Layer 14 of a small transformer language model trained on English Wikipedia (22 layers, counted from 0, width 96).
Take only the direct path to the model's output, skipping the later layers: a vector added to the residual stream pushes a token's score in proportion to its dot product with that token's output vector.

Output vectors of the tokens that the questions are about. A number n stands for (n - 500) times 0.0032.
"aughter": 818,788,715,582,605,237,578,586,344,406,749,773,321,358,343,435,465,358,505,380,615,244,528,450,380,529,206,472,342,460,389,383,159,648,388,702,372,509,590,362,589,566,281,433,611,523,486,650,289,469,650,401,622,681,906,224,506,603,757,589,255,859,439,687,347,513,529,506,262,567,363,297,302,649,588,353,319,570,160,281,301,435,554,591,236,796,429,415,704,596,659,415,211,533,410,541
" |": 722,458,498,462,424,714,607,588,229,529,329,435,469,542,566,469,427,631,551,597,530,622,435,419,609,513,651,427,520,626,610,550,580,442,510,469,608,631,400,543,448,512,503,486,529,425,543,458,656,455,449,370,358,479,477,462,578,541,545,555,500,503,588,588,585,569,460,603,620,403,576,562,521,597,558,390,620,484,594,541,456,601,440,586,614,492,545,443,397,479,277,615,530,379,503,370
" degree": 641,596,553,694,643,447,804,467,469,646,500,546,228,386,563,477,505,439,605,167,674,348,530,610,302,632,544,785,342,514,353,480,330,390,504,734,434,487,587,544,552,605,381,111,557,310,378,659,470,591,786,631,428,626,604,434,23,251,719,695,368,765,428,751,420,275,478,215,383,640,454,398,720,508,465,465,294,406,489,562,523,517,582,163,236,588,514,437,619,662,587,512,241,574,299,662
"il": 465,355,546,454,407,443,431,436,623,540,701,568,477,393,565,473,515,492,415,361,507,637,592,598,321,684,621,563,693,475,492,323,526,390,431,453,565,408,439,427,299,634,659,541,638,509,652,569,400,515,497,456,548,322,405,435,503,204,546,644,476,564,463,520,420,435,591,525,560,434,646,458,608,588,365,571,475,583,404,675,533,517,497,535,400,376,377,614,398,503,474,377,662,841,534,428
"antic": 645,558,607,545,691,339,607,432,455,445,542,576,303,248,216,504,751,330,794,228,675,351,634,531,365,185,486,583,246,344,340,495,349,490,372,432,455,412,476,377,454,505,667,457,855,554,602,556,633,461,715,568,598,512,615,242,219,702,780,305,318,699,348,616,398,319,593,464,376,359,229,547,671,474,598,638,399,275,220,495,540,483,613,517,285,560,469,706,492,710,636,460,504,423,629,654
"ony": 487,535,531,500,594,450,517,549,454,806,728,496,440,317,471,418,705,601,380,210,530,504,437,622,424,368,454,288,440,288,341,435,542,474,496,663,552,408,413,861,643,590,370,490,648,467,436,696,522,173,386,458,586,486,796,375,328,331,487,525,356,638,343,416,432,410,268,632,580,504,421,392,427,659,440,463,295,434,206,341,457,420,610,372,459,352,575,338,422,413,715,679,592,780,543,679
"ece": 397,575,629,553,280,86,805,466,484,553,728,585,424,306,307,244,481,363,630,276,388,402,465,528,333,673,510,635,367,317,440,359,281,597,357,565,443,434,520,584,588,613,466,506,716,370,460,716,260,319,428,433,551,539,510,342,547,266,610,114,183,714,278,653,485,504,371,300,243,615,443,485,670,647,490,399,380,378,670,442,133,622,200,522,446,627,575,667,732,644,465,241,303,566,627,724
",": 588,528,386,476,398,503,381,525,376,445,621,536,441,512,392,605,452,643,393,577,433,590,720,469,361,542,539,321,610,584,487,540,491,421,537,485,531,552,412,520,523,476,630,534,369,340,281,437,570,632,394,408,422,675,503,605,663,585,586,477,528,451,568,378,506,603,495,542,561,491,559,556,540,368,580,644,400,453,487,642,533,596,414,508,529,419,570,622,533,473,403,662,557,446,651,545
"e": 408,704,580,495,374,577,428,338,464,460,582,527,391,369,481,392,539,410,373,649,551,459,449,426,340,360,517,605,358,613,496,578,380,453,688,489,124,537,586,463,662,585,561,618,467,182,552,325,376,558,284,402,382,432,359,523,264,230,338,252,504,302,334,398,487,328,652,324,676,424,413,550,449,701,436,229,504,431,321,512,485,275,461,571,541,368,391,500,402,425,525,371,705,576,434,314
"ie": 557,564,503,456,690,319,536,557,644,722,487,587,614,420,476,582,497,418,448,519,705,497,751,574,421,552,534,441,519,430,388,535,585,653,631,398,571,691,577,409,652,430,394,527,563,338,567,711,375,441,575,360,667,435,520,405,600,601,371,547,478,629,446,497,462,576,494,426,445,604,406,534,392,595,353,412,251,592,519,487,528,444,520,390,691,645,679,368,408,622,591,395,369,669,529,481
"icle": 518,609,631,603,541,319,580,363,333,700,642,683,585,420,256,625,400,320,471,220,912,486,585,500,383,430,431,516,350,574,540,674,587,509,403,440,423,309,431,578,387,647,432,363,518,387,699,565,439,246,488,461,695,488,513,395,349,303,657,495,397,540,326,544,306,336,455,355,389,761,667,362,481,735,152,716,451,621,437,527,427,512,841,255,318,831,443,525,406,571,527,361,335,673,318,681

Output weights of attention head 1. The head adds the sum of these rows, row i times number i of z. A number n stands for (n - 500) times 0.0055.
o0: 354,455,587,546,490,591,411,649,826,403,485,496,534,462,537,457,372,559,550,658,611,641,528,581,359,444,483,505,426,552,600,310,574,254,855,483,398,427,515,730,585,602,466,400,380,426,577,513,373,390,103,574,391,426,657,599,713,509,459,560,660,579,814,440,429,600,270,425,472,458,711,616,452,496,422,354,512,409,377,583,815,361,694,476,716,627,632,600,461,423,598,332,599,505,580,597
o1: 442,417,175,463,510,621,399,303,689,531,457,408,634,381,383,514,326,280,550,422,211,500,456,532,591,447,615,459,749,265,391,432,407,770,488,490,524,717,441,597,694,381,469,554,492,537,505,354,664,684,255,659,495,636,601,433,424,459,474,432,310,510,734,691,851,618,612,433,496,593,612,438,280,624,109,377,449,699,581,612,519,630,590,418,464,351,482,359,593,276,462,588,629,804,319,492
o2: 444,548,573,389,628,775,656,559,188,654,558,620,535,376,249,341,137,386,483,431,583,701,441,621,420,424,733,438,400,672,592,483,433,585,471,351,687,502,453,514,476,897,446,443,505,230,595,525,269,424,659,578,757,562,349,310,607,470,581,622,568,584,604,464,674,700,323,436,404,456,704,597,550,517,250,398,441,611,563,585,397,587,487,430,352,480,351,647,350,683,538,768,408,718,559,518
o3: 397,659,541,307,538,507,441,522,505,602,364,490,450,487,433,612,697,413,412,459,534,281,723,468,448,448,576,948,362,314,297,405,545,761,700,451,477,852,235,565,530,452,536,590,507,239,535,497,475,442,586,556,518,646,265,385,389,532,319,262,512,523,411,684,399,395,535,402,571,452,443,562,478,623,619,459,622,671,412,494,540,413,528,842,451,356,840,340,536,418,684,498,489,318,547,320
o4: 347,589,405,590,491,510,470,614,388,492,457,421,293,664,303,372,655,508,573,412,624,385,656,530,307,551,510,443,380,566,632,255,441,146,374,300,449,632,564,377,214,365,586,684,521,498,554,339,500,545,511,383,587,544,533,491,577,441,283,533,500,406,737,572,561,620,425,843,605,446,498,280,355,596,296,344,367,485,718,574,395,563,669,325,417,482,442,512,504,308,848,292,511,593,765,769
o5: 605,460,208,506,570,370,550,398,458,608,427,657,268,658,322,636,580,551,527,542,607,271,515,699,401,574,293,342,398,340,344,418,458,489,592,444,566,557,448,464,401,598,659,249,488,505,318,622,594,629,448,509,558,636,637,666,772,638,668,603,481,622,580,615,613,576,344,324,484,697,574,475,281,166,601,583,704,633,515,612,423,427,650,499,420,596,503,266,567,732,495,489,580,205,427,395
o6: 617,415,556,535,588,710,415,655,456,702,334,303,216,289,357,501,460,430,661,657,562,318,594,493,685,631,599,285,352,179,614,455,512,597,554,197,450,232,589,477,242,490,226,327,444,494,491,642,475,460,507,572,450,365,486,632,250,456,541,244,519,351,509,528,765,248,416,421,558,650,286,663,605,451,377,539,399,300,593,523,592,464,458,498,349,358,449,342,804,508,287,350,484,480,498,455
o7: 576,487,544,456,530,721,405,701,607,619,714,440,437,548,536,367,574,458,504,564,427,462,703,505,284,276,422,351,380,502,573,523,426,454,481,697,632,447,697,166,790,391,673,438,572,548,474,776,948,243,402,595,412,480,422,567,547,569,461,513,492,470,550,554,679,454,615,293,469,528,454,634,488,449,284,457,529,487,512,336,303,463,157,532,288,547,699,804,486,449,579,460,597,512,614,590
o8: 496,169,343,546,379,682,579,723,623,440,574,735,578,625,671,558,683,328,708,600,685,564,526,466,414,529,611,539,432,685,698,563,450,249,392,374,510,381,416,443,410,319,682,406,407,459,573,579,192,565,291,525,653,508,314,326,574,268,853,355,424,388,293,504,553,363,495,590,727,519,289,620,523,232,465,436,515,696,729,397,570,472,445,568,652,91,690,397,447,476,504,691,678,604,531,605
o9: 466,321,631,520,529,467,613,520,413,271,221,441,565,445,812,565,489,339,472,467,467,833,258,641,594,518,275,541,383,456,508,545,474,453,432,476,421,470,606,407,599,371,370,619,766,300,556,709,379,332,367,493,771,517,488,563,505,556,387,545,291,473,580,674,654,554,515,326,468,418,537,223,545,710,416,335,890,483,371,661,26,322,536,620,604,611,351,580,613,369,150,457,514,442,453,494
o10: 367,536,318,345,414,322,719,697,651,580,542,599,414,655,553,290,522,522,380,736,542,265,498,665,554,221,268,634,507,546,228,534,317,643,254,551,465,298,347,550,678,626,395,451,505,475,574,405,479,539,422,528,347,459,312,510,462,480,485,674,505,507,530,228,514,524,778,394,488,378,553,712,807,510,543,623,388,627,530,462,468,388,655,608,299,481,310,529,455,700,435,553,575,721,734,418
o11: 319,652,460,474,430,298,606,489,559,427,530,357,491,382,482,533,759,668,446,451,627,754,487,694,610,398,441,429,556,334,388,521,447,272,442,378,442,552,145,736,275,679,531,567,365,517,697,855,513,455,514,547,496,194,503,295,562,691,434,334,638,307,488,522,405,245,591,300,367,525,729,250,493,353,480,563,391,349,488,489,630,612,384,589,499,510,575,662,493,448,367,605,483,458,462,757
o12: 537,477,487,670,469,562,397,597,544,598,411,703,666,605,480,430,434,326,373,606,525,511,359,348,533,576,499,756,471,442,698,586,442,454,176,437,472,411,489,639,486,528,394,524,297,550,681,457,681,582,645,532,494,399,608,522,695,688,359,186,552,589,556,457,579,740,888,631,390,532,743,365,509,465,118,772,825,587,487,316,442,566,571,509,434,682,417,271,526,425,783,548,398,432,406,331
o13: 551,367,415,380,342,423,593,445,752,411,452,434,622,505,464,720,491,467,407,741,458,555,402,448,367,913,406,411,349,459,565,655,447,487,402,500,747,395,420,469,376,412,596,632,541,178,412,341,498,657,441,673,547,419,293,412,737,709,502,778,569,529,493,448,515,370,463,258,460,480,490,268,457,526,395,740,613,469,565,504,440,374,475,579,405,711,674,566,542,429,517,373,456,568,520,662
o14: 447,251,174,611,611,683,653,705,416,799,829,629,687,388,578,462,569,451,510,393,314,543,368,359,797,218,492,367,481,335,397,565,536,549,456,501,554,420,365,381,274,563,666,457,528,713,477,389,464,418,685,334,454,453,590,332,602,512,470,897,512,383,536,409,284,554,623,643,397,565,320,419,283,709,623,339,572,499,556,793,538,291,392,626,529,605,628,675,320,246,661,616,537,369,529,456
o15: 626,596,385,399,402,711,532,314,427,498,486,720,508,632,541,431,675,597,408,257,605,590,399,387,292,444,550,307,720,443,590,423,494,525,510,481,789,553,682,415,194,347,607,235,668,429,576,651,479,696,663,768,425,659,546,451,593,756,428,320,486,474,611,402,447,400,420,520,626,412,381,551,759,418,438,297,534,592,444,485,836,217,528,821,705,598,279,724,731,571,404,528,458,521,639,476
o16: 517,425,479,511,518,431,322,468,500,803,413,321,582,433,380,544,639,556,335,506,440,272,467,215,432,551,571,444,707,428,570,661,433,542,429,367,382,334,326,536,484,515,538,455,481,483,477,563,433,523,828,818,644,479,231,320,547,178,555,577,565,573,666,307,541,388,553,503,399,427,456,478,371,454,544,350,547,585,675,534,245,534,483,420,551,574,511,621,732,546,557,289,476,528,476,585
o17: 772,445,622,476,438,606,307,820,489,566,806,476,337,562,540,592,505,510,342,562,304,384,771,503,590,522,280,575,513,512,524,640,462,365,521,640,397,312,763,687,369,583,261,308,445,344,600,366,700,534,410,432,728,328,575,430,616,436,322,575,287,752,740,488,620,336,334,306,571,577,506,261,491,602,504,436,421,582,571,544,707,697,346,605,579,577,435,396,528,580,393,473,554,323,614,409
o18: 558,252,346,321,649,405,523,223,519,430,547,618,535,440,550,397,402,254,656,444,706,395,720,545,264,510,671,311,435,418,277,316,493,486,421,431,374,357,555,532,508,551,455,539,613,578,529,602,462,407,307,258,679,471,390,530,565,394,488,396,540,855,323,589,548,544,542,476,489,512,421,539,516,610,405,501,682,538,393,352,773,681,252,366,554,761,521,706,624,548,702,438,376,585,214,587
o19: 486,601,513,488,581,618,455,506,550,492,626,582,500,650,489,447,314,501,471,580,666,448,446,362,536,714,234,460,601,298,379,719,409,445,460,267,204,241,434,518,520,599,390,559,498,465,406,810,539,613,588,186,407,818,495,458,508,356,358,540,306,376,332,540,344,612,377,567,559,452,729,530,634,622,410,212,517,696,698,494,517,361,398,679,354,544,559,585,640,262,731,413,373,440,476,600
o20: 321,661,605,541,686,604,455,434,622,491,565,791,465,412,383,366,427,695,757,629,539,441,672,363,489,773,601,657,398,571,456,863,504,413,484,580,524,410,540,558,538,361,487,410,602,579,739,373,326,409,540,524,394,619,507,518,419,521,452,325,387,633,624,463,670,535,376,544,310,397,418,419,587,575,451,795,544,310,313,929,426,557,558,440,337,503,633,687,539,586,400,603,664,341,292,367
o21: 478,494,727,558,844,354,535,511,454,355,474,493,818,371,443,607,671,553,483,460,411,346,355,607,476,496,430,563,452,533,947,295,335,790,525,569,390,474,544,576,747,440,495,434,552,584,221,546,361,298,521,453,720,540,571,340,555,679,507,446,293,492,622,335,627,524,651,540,569,527,210,560,513,452,467,640,558,490,614,518,722,398,721,749,406,365,694,622,545,747,632,463,396,600,473,686
o22: 573,309,513,680,539,568,492,480,258,474,624,460,412,285,533,449,702,756,669,596,493,494,464,586,611,735,539,556,688,131,614,304,581,442,452,645,550,434,431,471,458,554,694,481,456,290,437,725,489,347,478,545,409,418,463,630,245,418,559,607,479,506,490,390,636,384,438,632,569,200,561,522,439,548,540,505,254,606,465,283,320,525,765,557,403,772,390,584,375,401,771,712,565,442,492,271
o23: 635,558,303,441,617,455,266,713,367,406,576,446,478,713,493,563,283,438,375,475,594,479,554,475,404,536,553,451,396,660,680,491,496,688,414,307,500,510,144,577,613,566,437,393,525,852,610,695,586,279,216,713,575,546,600,356,370,717,403,406,423,365,537,540,564,397,317,422,730,318,530,436,447,705,661,550,454,551,468,355,411,333,606,579,396,713,566,495,234,484,441,656,725,669,508,576
o24: 414,538,370,309,521,534,620,394,445,440,587,258,502,318,450,341,525,418,487,450,311,670,286,640,316,618,436,472,480,420,629,423,566,440,378,626,451,511,461,392,538,461,526,514,672,774,430,317,731,597,527,508,641,275,435,533,355,350,560,487,428,164,549,563,615,349,256,555,394,411,603,367,459,500,562,552,755,713,293,358,944,427,488,667,249,233,289,350,398,702,705,369,659,337,517,496
o25: 222,357,504,552,527,745,360,658,428,460,614,490,303,600,597,523,329,533,638,429,513,557,701,619,396,584,531,794,357,500,472,589,546,654,336,605,650,551,616,647,621,350,186,767,452,681,421,510,448,449,813,660,338,439,441,607,598,628,799,522,500,412,447,681,481,643,594,340,337,387,511,523,375,420,637,216,413,690,432,617,433,466,399,702,659,463,561,477,619,569,577,350,378,567,494,740
o26: 599,577,498,367,734,445,593,538,566,506,524,476,155,511,467,543,435,717,233,581,447,799,468,415,387,583,490,340,470,310,481,487,523,460,462,526,630,438,485,558,555,711,439,511,589,870,303,388,381,515,331,317,351,359,444,371,581,444,566,520,534,684,633,661,593,335,752,702,581,363,225,572,304,696,396,319,471,529,364,221,387,480,348,502,615,396,787,540,533,495,383,437,221,535,773,138
o27: 378,442,725,455,470,603,588,256,798,679,388,599,510,695,622,263,509,562,627,633,371,472,623,488,362,608,366,571,563,616,466,448,510,634,406,449,433,654,702,601,433,549,510,369,694,627,535,470,489,582,590,768,715,294,677,350,357,620,377,432,398,624,570,428,492,556,385,598,693,319,452,599,461,466,488,305,612,480,623,220,378,509,451,243,560,481,654,595,497,618,557,556,478,498,278,409
o28: 622,467,524,509,542,511,745,599,184,283,429,510,499,729,336,443,611,375,499,442,253,592,508,376,402,400,403,547,525,397,586,455,397,534,665,487,644,457,499,792,610,462,347,415,313,537,451,603,493,468,435,523,356,612,141,531,385,473,532,462,461,238,536,389,508,756,339,611,345,379,560,383,380,542,626,456,554,545,579,329,491,530,608,288,368,647,654,527,707,428,326,515,352,471,550,442
o29: 395,843,707,486,432,275,487,658,415,430,783,349,394,548,336,548,638,240,600,288,703,471,648,507,447,539,487,568,635,218,420,392,581,384,361,445,606,328,480,400,466,548,536,550,572,443,501,407,563,604,452,809,563,385,588,672,492,517,458,552,419,699,589,665,594,635,733,564,612,474,524,320,423,255,545,426,355,492,617,736,606,368,565,339,378,339,694,631,343,321,437,569,421,679,531,265
o30: 544,380,479,566,258,391,605,395,412,645,717,422,503,547,681,553,456,384,510,477,518,499,406,297,342,403,569,412,365,555,626,418,482,268,624,422,845,382,656,737,554,434,454,632,488,716,588,533,318,425,486,556,392,658,581,196,355,557,618,600,536,618,468,699,255,366,502,489,598,527,665,607,477,545,424,601,520,667,540,638,425,296,876,487,286,628,444,220,423,591,487,274,452,367,325,438
o31: 457,520,561,579,591,370,476,456,555,500,736,701,432,501,632,535,380,336,386,434,384,494,586,410,331,396,421,383,445,635,578,596,397,675,957,452,768,293,372,314,549,517,457,490,335,526,564,502,324,636,399,501,735,473,701,579,405,610,885,384,518,224,617,523,413,569,685,657,647,461,507,384,447,617,729,459,607,391,439,545,521,688,315,435,386,591,326,509,817,600,526,613,597,655,426,519

Each question shows a token from some text and the vector z that the head gathered there. A number n stands for (n - 500) times 0.014.

" (": 563,437,450,439,545,547,493,474,544,365,436,451,551,602,479,487,439,421,450,475,524,480,519,607,466,522,587,448,433,500,466,535
Which of these tokens does it push up most? ","

" a": 597,534,564,417,605,444,688,494,484,517,467,442,436,519,544,400,554,526,505,489,450,498,540,585,504,512,547,588,429,597,536,501
Which of these tokens does it push up most? "ony"

"d": 320,578,617,411,572,451,872,214,471,512,496,341,405,349,444,252,523,541,665,613,474,239,449,570,460,769,346,462,378,585,582,489
Which of these tokens does it push up most? " degree"

" students": 620,378,616,650,645,565,507,505,299,463,590,597,523,439,489,460,362,439,427,461,522,345,565,458,469,640,553,491,540,532,617,475
Which two tokens does it push up most, strongest first? " degree", "aughter"

"os": 524,500,539,398,520,406,544,460,519,485,431,464,624,572,448,539,492,405,410,495,424,513,429,592,453,419,448,464,573,423,438,398
Which of these tokens does it push up most? " |"

" school": 490,496,539,487,574,517,489,504,409,489,543,534,558,563,457,501,546,447,451,512,483,484,462,534,498,586,538,514,522,524,551,527
Which three tokens does it push up most, strongest first? "aughter", "icle", "ece"

" time": 446,562,530,570,501,430,489,475,438,469,487,496,489,548,416,484,511,532,543,534,555,543,601,471,547,551,447,525,557,574,526,546
Which three tokens does it push up most, strongest first? " degree", "ece", "aughter"

" S": 512,579,511,413,546,535,549,489,410,338,470,413,423,559,399,420,485,486,513,348,485,585,543,548,371,521,486,442,565,555,379,580
Pushed down most: "e"

"emb": 656,761,550,597,235,588,354,495,785,249,861,667,605,701,389,560,620,307,709,344,481,334,397,683,295,718,295,720,193,317,531,466
Which three tokens does it push up most, strongest first? "ie", "il", "icle"

"\n": 480,555,500,477,570,507,516,510,426,486,436,489,461,562,469,448,532,425,490,510,504,523,562,497,466,507,552,498,448,497,524,481
Pushed down most: "e"

"es": 446,556,516,511,506,465,510,534,464,488,505,487,486,592,425,444,498,528,617,490,480,564,566,512,563,507,500,504,512,557,509,534
Which two tokens does it push up most, strongest first? "ece", "aughter"

" emb": 499,478,481,540,522,485,535,464,487,462,507,508,435,532,505,515,515,537,475,522,554,512,472,515,504,519,519,438,476,557,465,455
Which of these tokens does it push up most? "antic"

" |": 534,511,559,454,474,398,479,451,537,501,398,556,611,531,549,531,447,537,471,475,446,436,436,560,499,459,464,481,497,375,451,352
Which of these tokens does it push up most? " |"

".": 454,447,467,474,572,479,532,453,482,451,546,503,490,567,456,531,492,478,476,527,522,478,543,510,519,490,518,413,467,520,464,482
Pushed down most: "ie"

"ran": 585,542,536,531,520,361,497,455,468,445,446,505,621,529,417,458,396,351,529,509,485,499,427,541,528,462,487,504,497,375,435,462
Which of these tokens does it push up most? "e"

"tegr": 534,484,524,488,477,507,504,505,495,470,520,538,525,503,536,534,421,505,548,486,526,434,466,561,520,467,453,467,562,425,469,432
Which of these tokens does it push up most? " |"

"ters": 521,396,487,425,630,542,485,436,495,303,471,448,529,627,487,488,345,477,474,504,484,510,501,549,437,501,560,415,514,485,477,584
Which two tokens does it push up most, strongest first? ",", "aughter"

"yn": 502,507,492,416,584,566,470,505,452,354,492,522,519,587,516,468,484,401,474,503,581,495,480,512,424,492,537,406,424,541,458,591
Which two tokens does it push up most, strongest first? ",", "icle"

"s": 448,524,515,498,559,472,505,525,454,481,467,495,481,538,468,472,536,503,553,545,510,550,583,462,534,508,507,494,444,530,560,511
Pushed down most: " |"

",": 509,527,496,456,549,538,480,544,477,481,495,473,484,516,498,486,491,462,495,493,536,507,523,479,489,496,487,475,476,517,508,539
Which of these tokens does it push up most? ","

" Ac": 583,409,408,692,405,224,669,514,489,317,435,902,526,535,644,581,408,352,826,549,625,513,595,399,297,376,598,486,293,410,582,416
Pushed down most: "aughter"

" ": 509,446,482,421,545,558,541,470,413,592,487,525,636,478,505,519,575,511,459,413,538,421,476,598,557,429,511,551,401,505,421,455
Which of these tokens does it push up most? " |"

"bourne": 531,519,515,495,502,527,506,512,423,512,513,527,527,488,509,495,576,526,477,521,488,493,526,442,529,454,412,529,476,541,515,469
Which three tokens does it push up most, strongest first? "icle", " degree", "il"

"og": 486,533,481,455,550,509,491,532,493,451,538,501,508,522,487,472,505,490,488,517,484,548,533,500,521,503,541,477,518,524,515,498
Which of these tokens does it push up most? "ony"

" Don": 540,460,473,430,594,528,529,432,468,336,484,468,537,594,534,485,382,469,502,529,493,501,530,546,484,506,580,452,485,489,503,608
Which of these tokens does it push up most? ","

" L": 507,603,509,492,598,500,493,523,425,475,485,506,491,548,490,470,523,412,525,544,525,526,529,486,531,520,510,487,468,502,501,507
Pushed down most: " |"

"ell": 511,486,459,534,496,551,494,479,463,483,475,494,394,533,529,505,535,463,493,489,500,481,439,473,466,579,550,523,449,525,422,520
Which two tokens does it push up most, strongest first? "ie", ","

" and": 556,472,461,418,589,512,524,433,472,316,471,484,532,604,552,494,410,455,499,527,527,508,513,565,518,500,574,469,468,477,506,621
Pushed down most: "ece"

" c": 513,474,500,511,640,544,527,508,504,489,510,526,449,519,549,526,544,530,500,578,510,532,466,541,484,547,537,423,480,531,421,498
Pushed down most: " degree"

" activ": 532,438,534,437,617,511,612,484,538,322,522,458,536,572,411,465,402,411,529,517,463,458,540,611,510,516,574,468,546,461,539,483
Pushed down most: "ece"

"pt": 539,444,506,447,573,471,500,505,518,405,537,507,499,520,467,470,480,453,516,500,481,491,542,525,531,524,525,485,487,498,538,504
Which three tokens does it push up most, strongest first? "il", "ony", "icle"

";": 557,491,563,504,444,439,470,484,496,497,430,556,509,524,514,533,500,527,490,491,496,435,461,528,521,454,454,484,515,436,442,385
Which of these tokens does it push up most? " |"

"ky": 489,497,520,519,519,477,493,519,444,501,532,476,505,554,461,463,505,501,501,505,483,523,549,547,496,525,502,498,488,530,520,492
Which of these tokens does it push up most? "aughter"

" Second": 567,559,485,374,531,660,579,480,395,291,462,421,379,499,446,459,567,469,438,345,490,603,566,544,335,507,527,391,539,576,395,629
Which of these tokens does it push up most? ","

"sp": 451,565,498,564,518,428,500,507,443,494,489,491,510,571,401,468,503,505,562,503,539,527,588,493,525,558,479,496,549,518,528,546
Which of these tokens does it push up most? "ece"

" at": 564,396,488,499,342,677,558,555,446,516,635,752,474,633,484,493,345,565,597,375,382,591,565,394,675,472,387,659,455,513,528,574
Which two tokens does it push up most, strongest first? "antic", " degree"

"e": 523,516,496,410,498,376,473,432,575,471,421,498,662,601,491,543,432,420,437,489,379,502,409,538,444,413,388,402,628,420,409,371
Which of these tokens does it push up most? " |"

"ate": 512,400,535,427,587,470,472,388,493,349,507,492,473,533,434,419,334,463,513,460,453,491,507,543,507,508,502,458,476,456,461,485
Which of these tokens does it push up most? ","

" Gen": 449,482,450,561,463,456,677,590,361,493,570,681,590,578,546,444,560,323,622,465,651,501,587,703,466,353,386,510,403,519,424,565
Which two tokens does it push up most, strongest first? "antic", "icle"

" in": 524,498,542,504,533,543,538,493,375,513,475,456,472,551,430,474,562,497,524,521,481,548,514,524,461,473,466,530,514,494,509,465
Pushed down most: "il"